Layer 7 of a small transformer language model trained on English Wikipedia (12 layers, counted from 0, width 128).
A neuron's activation on a vector x is GELU(weights . x + bias), where the dot is the dot product.

Input weights of the MLP neurons that the questions are about. A number n stands for n times 0.00051.
n116 (bias -0.026): -145 34 144 48 8 -87 -50 0 102 3 -21 4 -62 -99 287 -48 -120 0 35 -12 -105 76 -111 121 114 28 -194 -18 -139 -40 -169 -18 103 -132 17 -105 190 8 224 -201 -116 92 -110 216 -21 106 -44 -48 -22 -34 -148 117 -80 109 23 119 76 242 -36 -80 -65 -21 -313 -28 76 274 -15 118 -140 -4 4 51 -17 -200 122 52 15 -26 69 71 274 69 -129 50 20 45 -212 -251 27 142 -100 -228 123 122 196 131 -213 -60 68 -241 -145 -76 -37 59 -210 -197 -152 22 -50 -103 42 106 130 -109 -32 39 183 82 174 -33 124 3 -3 68 140 -57 -189 168
n124 (bias -0.016): -47 18 -3 -39 -187 -142 168 18 -14 -39 -158 -141 -168 86 122 -8 17 180 -36 -50 -18 16 11 113 31 -96 -112 -14 53 82 54 -184 66 17 -19 21 18 -224 55 -191 -28 -36 224 116 -3 -65 31 84 -211 22 45 -14 65 -51 -207 10 -46 42 -21 -17 34 73 114 -112 118 -390 14 197 -121 -129 57 -224 -65 64 117 -19 38 201 179 -274 99 20 144 -43 66 -78 43 185 128 -31 52 80 -74 139 -107 -148 7 45 54 -104 176 -46 -322 -196 46 -62 -54 -20 -176 -55 -72 -109 -93 207 64 77 107 24 64 14 120 40 0 -25 32 67 -11 208
n125 (bias -0.016): -183 -115 -180 -15 132 146 166 -125 -70 117 73 132 -320 15 20 89 4 -32 100 140 261 26 46 185 -56 96 -88 79 195 -202 152 -20 -131 -27 108 82 -12 -8 30 28 -163 33 180 -42 -8 -12 -115 134 -66 -175 -197 -193 84 26 306 -238 74 85 -250 -4 -49 -31 -247 -92 188 98 -70 54 -11 -134 92 -46 158 27 20 -136 214 386 -129 -49 -55 133 54 201 -117 -231 116 104 36 216 -96 -151 -63 266 -133 42 112 44 52 75 171 -8 61 -104 -157 61 -59 -12 -54 -120 203 54 208 -90 -149 8 -74 -105 52 -68 54 -82 -181 -310 78 -59 -62 -92
n229 (bias -0.031): -207 218 97 117 -129 -141 -86 -14 49 -269 -51 85 -82 79 223 0 103 -107 -263 102 -119 -73 -139 76 117 50 -274 -137 -130 4 -266 -47 171 -76 69 -336 85 -104 -24 90 84 -103 69 100 -75 94 133 123 -42 40 100 -151 78 -76 4 96 -89 -4 34 154 -33 187 -114 -124 292 18 155 -76 -107 121 -18 -169 8 169 -169 -122 150 133 -18 -164 -32 11 177 -23 -28 196 -308 287 181 -75 35 -205 204 -36 60 27 -126 71 16 112 -130 -283 53 0 -107 -87 448 141 -5 -117 120 188 -129 -88 -8 110 21 -179 100 -160 59 -77 76 -259 -68 457 45 -46
n277 (bias -0.021): 57 -82 86 244 216 108 135 -13 -99 -67 -32 -147 -8 165 0 31 295 141 -122 58 -13 32 100 -121 -130 121 -52 -62 212 -58 78 75 -20 -24 -153 47 -74 273 -221 21 -107 -57 135 -24 40 50 -146 230 -82 67 -80 -198 -212 51 214 140 -26 17 -196 -100 -45 -77 -152 -40 128 9 -254 86 -401 -93 105 -82 -40 -20 45 119 46 -25 188 163 -175 46 -57 -132 -69 -8 -61 231 -19 98 -156 -203 124 -109 198 93 -21 18 -360 -170 -40 92 34 118 -24 -208 -66 29 -57 -38 475 61 -20 -244 -99 229 -82 -216 164 189 -41 45 -124 -35 -129 -168 -130 117
n321 (bias -0.025): 237 -16 -38 147 52 180 -132 21 166 -67 -287 -73 35 -5 -95 162 160 -215 68 8 155 -186 47 140 71 58 -194 -100 -10 -35 118 45 -142 54 359 -196 193 42 19 -191 -196 -47 213 131 146 -10 70 -164 5 118 10 -197 -400 75 201 444 136 -195 -178 30 -35 10 109 0 124 -145 384 64 -10 131 148 -223 -352 -241 -390 -271 -75 -96 -143 -16 350 -39 -133 -312 65 306 63 -115 152 41 -56 -98 224 -121 276 27 -121 -116 -33 42 -195 -205 -175 -81 43 112 -10 80 -164 -333 53 176 113 -88 -154 133 222 -240 61 -207 54 126 61 63 377 0 52 66
n331 (bias -0.021): -214 -65 -252 126 0 -160 54 41 -142 -108 46 -208 103 186 51 -240 -27 63 8 61 13 82 -119 49 170 84 34 -137 -285 -122 -220 212 -118 77 -52 -32 -102 -37 78 -185 -93 62 -83 160 183 -130 106 72 112 -100 -147 -12 -147 143 234 -52 -57 249 94 -106 -18 -118 -8 -95 -186 -105 49 -15 106 11 -99 232 15 -131 50 -194 75 -165 -405 61 -304 20 -169 17 -87 15 20 266 83 -68 250 8 -4 214 17 200 -4 -172 47 -115 -13 -74 161 40 155 -76 125 -8 219 -119 -53 -8 -18 97 -182 143 -12 100 -4 91 157 -106 -84 -151 -85 -62 -53 81
n351 (bias -0.025): 67 -245 -64 128 -61 -34 279 -22 -114 -173 21 -263 205 262 -135 -94 215 127 -53 38 36 -237 -230 132 47 29 -69 -313 -21 -80 154 -211 -132 -70 -95 200 -167 58 -32 186 -17 244 -188 -127 62 76 -169 69 104 -179 -150 -31 138 119 222 34 -84 315 56 -287 7 49 -29 -25 -142 -22 57 -54 37 -192 236 -49 -60 -58 -150 -136 -415 174 -120 213 -23 -127 -29 -9 113 -44 -35 84 -54 139 163 -153 235 159 -96 18 -94 102 71 27 -260 44 -35 68 37 -82 177 34 -182 -153 86 370 162 48 -21 133 21 -155 59 85 62 -46 16 -128 -83 -33 9 140
n374 (bias -0.032): 95 -206 134 142 -72 189 -36 -181 72 25 76 139 -57 13 -168 -54 99 -30 42 49 156 -4 -307 353 -39 46 -125 -216 93 -237 110 22 88 169 4 182 76 132 -8 212 106 99 -35 17 -235 -65 99 4 -13 182 -74 -45 21 -255 -62 162 198 35 -149 -82 70 271 -179 -413 132 98 107 -13 -129 -13 -32 35 86 4 -127 -8 -272 181 32 -360 158 67 -51 27 52 -21 -112 131 36 -150 52 -63 -26 -63 -316 -215 17 284 -40 -99 19 -95 62 83 -125 -259 -26 163 -318 -4 -137 248 109 -266 81 -47 -225 -254 -117 130 63 -27 8 -27 28 -136 -224 196
n396 (bias -0.003): -107 -143 88 -29 -143 44 -47 -234 -41 93 116 -180 -340 4 -235 129 13 133 22 189 302 -13 -391 32 -36 -34 -116 93 109 115 79 -235 -61 -52 -268 -110 -148 -94 63 236 -192 205 -117 0 104 -18 4 -241 83 217 -27 -46 -200 -121 32 50 65 32 102 133 -467 271 -79 -185 158 50 5 196 -51 -99 -5 117 80 -79 -70 -34 -58 71 -140 -183 148 4 126 145 70 195 37 -74 167 87 4 26 212 251 -211 203 134 63 21 -47 -148 23 -105 -94 120 -149 256 27 -304 -13 -77 65 -204 41 176 -96 -153 -167 0 157 -78 -144 -4 -181 17 66 194 121
n493 (bias -0.025): -70 -95 -437 -12 -78 -125 26 -22 43 63 -123 108 -147 -20 -192 14 262 104 12 21 271 0 4 -182 122 202 226 -71 -193 117 78 -50 -138 -127 -94 -198 257 203 83 -8 -133 109 -34 235 288 226 -84 73 148 -39 68 -121 -132 -55 215 132 -100 73 93 -96 -253 -85 120 -36 -70 -198 -26 98 -48 73 -180 -7 -119 148 177 -230 21 121 -123 86 27 -111 -16 101 150 72 178 9 -4 128 -51 49 25 210 121 199 -101 -138 -221 158 -113 -227 -34 152 -4 -187 116 -270 66 -336 48 138 -55 -17 -50 -62 -74 -140 -74 -17 -73 128 109 78 43 -222 91 72

Each question shows a token from some text and the vector x that enters the MLP there. A number n stands for n times 0.015.

"o": 42 -41 -19 -66 -84 -90 104 -36 12 -69 -16 -2 1 17 10 122 56 -33 120 -285 -20 -108 53 -195 3 57 13 -10 37 -37 80 -50 40 -40 -38 95 -97 -6 -2 10 26 54 -133 -122 -69 25 19 -8 -84 -155 65 73 120 62 4 -47 -143 -12 -54 -8 96 -25 179 112 38 104 145 -48 17 -6 -27 42 -3 32 -100 -73 37 -101 -30 73 -35 25 5 20 57 36 94 -94 -86 86 -60 13 46 -118 -57 -158 -42 32 50 -83 -68 58 138 135 -115 113 115 100 44 80 31 -26 -54 -65 -91 31 3 85 40 -135 12 -53 146 80 -19 -2 140 -103
The most active neuron and its activation: n351, at about 0.85

"ough": 17 21 -27 -78 -119 -68 20 49 -116 78 84 -33 -63 -111 45 75 -61 -46 77 -156 -38 52 82 12 -43 -9 -27 43 106 -21 -10 -138 31 112 71 50 68 -75 -56 -19 183 -93 -107 -131 11 10 -30 -121 16 -103 -7 46 -19 19 7 -78 -54 104 85 90 123 -147 87 -168 -38 70 10 30 -22 -5 14 186 92 133 -118 153 -59 -92 33 -129 -68 70 22 80 -13 -65 -31 7 16 -27 66 -11 128 -48 102 -14 142 -36 52 -152 86 -125 -87 -46 60 116 -27 -79 91 -19 -54 -93 58 66 107 -36 -47 8 20 -128 12 -124 15 90 -14 -1 152 -28
Which of these neurons fires most? n124

"a": 59 2 -59 -73 -169 -6 18 159 75 69 -39 -61 -28 -117 7 62 -38 6 57 -326 24 -55 -19 -77 33 -114 -56 -107 -43 -14 -24 -6 224 65 23 -20 18 125 -8 51 72 0 39 18 -34 -1 -16 -16 -81 -130 28 -1 22 138 -162 31 -109 47 -22 -9 69 -74 9 1 -7 95 146 39 -63 125 -51 -36 -145 62 -19 83 126 -120 -7 70 -27 -9 -125 41 67 11 79 -75 -44 15 10 39 62 21 -20 159 45 73 -39 -39 -76 -65 36 105 90 38 -93 51 30 -6 12 -129 -35 95 -43 -113 27 -57 -32 -59 -27 -66 30 246 -97 10 90 71
Which two neurons fire most, strongest first? n116, n493

"andidate": 89 52 -5 -68 67 49 103 61 -33 -8 69 -19 -44 39 130 71 -37 24 94 -179 -26 81 96 108 -51 -11 -124 -62 -105 -69 59 56 73 113 9 10 -133 -36 -60 -93 -60 -126 15 -137 -74 -135 -197 -4 -24 -20 -85 48 31 115 4 -52 -78 112 -17 -16 248 -44 41 -3 -85 -4 -1 -82 33 -29 -7 85 58 136 -54 -12 89 -40 32 86 -27 35 57 21 -36 -66 -12 29 -96 130 0 12 -6 21 -30 -54 65 4 41 -37 -11 37 12 32 2 75 112 201 -98 74 -162 -181 38 48 60 -80 -99 64 -14 -165 93 -156 -84 40 0 -28 18 38
The three highest activations, in order: n125, n331, n124

"ass": -30 60 26 -153 49 -63 121 45 57 47 47 -48 34 -148 -30 168 -113 -9 64 -40 30 -3 -5 -153 -35 -81 -8 -38 135 51 29 -46 45 132 -74 39 48 -104 -93 -1 -6 48 101 -47 60 1 -161 -47 -52 -108 12 92 130 3 -20 79 -25 -9 9 -119 87 40 -49 -71 -159 -23 -106 -68 103 52 -60 176 97 67 23 43 -22 86 -100 -115 10 33 62 70 66 -74 10 12 -10 -36 47 94 46 21 -104 -51 -71 28 12 -21 141 87 33 157 -45 168 -14 -46 -147 -46 -45 -260 -93 96 61 27 -68 122 -39 -125 -9 -36 -114 -43 61 -39 93 -6
Which of these neurons fires most? n124

",": 53 -50 48 -95 34 45 72 -45 -68 -20 25 -39 18 -15 -27 52 -14 -37 186 -43 -78 82 -45 72 -21 -18 -2 -10 78 -71 26 136 -1 20 66 -14 -44 88 -2 -26 70 -34 -134 -33 28 7 -55 13 -8 -112 -125 43 54 -70 48 29 -69 50 41 -42 327 -52 79 -41 5 1 89 0 -14 -19 -150 245 -44 63 -145 118 2 -57 -68 32 143 38 -12 8 -3 -137 -71 3 -206 -34 107 9 123 -38 -53 -91 62 116 65 -95 71 -11 41 29 10 9 95 43 26 -31 -84 42 -100 20 64 -112 -53 -39 -138 34 -19 -121 -26 29 -84 -9 -49 27
Which two neurons fire most, strongest first? n374, n351

"ius": 39 90 -56 -49 -93 42 32 67 19 -8 10 -56 -37 -68 -86 126 -57 36 113 -254 -30 44 61 -116 -20 -99 54 -41 51 69 89 127 26 66 -6 -63 165 99 22 50 -151 27 -21 -28 -157 -1 -58 4 -14 -87 8 -56 37 -9 -146 -52 -160 -135 -74 45 73 -141 73 43 -2 -123 150 -69 -53 27 -29 84 -114 115 -52 56 24 -87 -28 92 75 -40 81 128 18 51 39 -78 -94 6 -67 139 -21 -48 120 12 85 -1 6 -91 -90 -86 -35 110 -68 107 96 132 2 125 87 -77 -136 6 53 -48 37 62 33 -105 -8 28 -62 125 -34 39 91 -80
Which of these neurons fires most? n321

"ath": 115 154 -16 -75 -21 150 39 109 -106 61 -14 -109 -44 -237 76 99 2 31 15 -206 -72 -52 92 -72 -91 -8 -44 -132 71 113 26 38 -63 101 -5 -110 9 150 -62 -11 -25 -31 13 63 -51 -48 -157 -31 10 -95 -21 -41 15 18 14 76 -97 16 40 -27 121 -33 103 -32 -57 87 -35 -88 -57 -47 -82 146 -43 81 -30 -15 9 115 -72 69 67 52 77 -11 33 -88 -67 -44 85 121 105 80 63 -131 194 -80 -25 34 116 -33 -17 4 -158 2 25 80 93 82 -45 72 -53 -37 -48 62 -59 85 -84 -17 -76 -40 62 -145 39 -73 -104 35 -9 12
Which of these neurons fires most? n321

"el": -49 10 34 8 -28 -31 24 15 -13 -62 129 -153 111 83 45 130 -63 0 37 -74 -170 -36 73 14 -81 -159 -66 -59 166 -68 -58 -58 183 16 -24 -59 -74 16 -80 0 16 -15 -73 -79 -92 19 -14 71 -63 -39 -88 1 139 83 22 8 -27 -36 -64 -104 135 -67 -36 72 77 156 4 -2 -49 -33 95 24 -52 109 -80 135 11 -44 9 -41 -11 23 24 183 -61 -90 -121 184 -94 -6 10 48 138 19 51 179 101 -89 -22 -20 -99 -76 115 -49 -49 225 120 -113 79 -64 -12 -70 -25 -7 -19 1 12 -33 95 -95 -49 -58 40 44 -94 42 -41 13
The three highest activations, in order: n229, n277, n351

"reat": -80 52 -30 -14 -74 -124 29 15 -106 -4 123 -39 -35 -74 117 154 -115 13 77 -111 -47 63 -64 -58 -5 -161 -94 -42 48 -30 40 -34 -34 98 -29 146 -13 -53 -221 -11 64 -98 -83 23 70 52 15 17 -51 -118 -41 43 -19 39 32 -177 32 -8 -43 84 161 8 71 -22 10 172 -122 -28 -76 -52 106 138 36 136 126 74 112 -27 -45 -73 88 94 113 -36 -33 -17 4 109 -42 -52 -68 32 -27 -133 12 121 26 -57 -34 8 21 81 17 -4 -63 125 75 47 -63 -80 -83 -16 -65 68 66 -28 -72 156 -73 -71 -66 -114 -28 26 37 55 108 -20
The most active neuron and its activation: n125, at about 0.29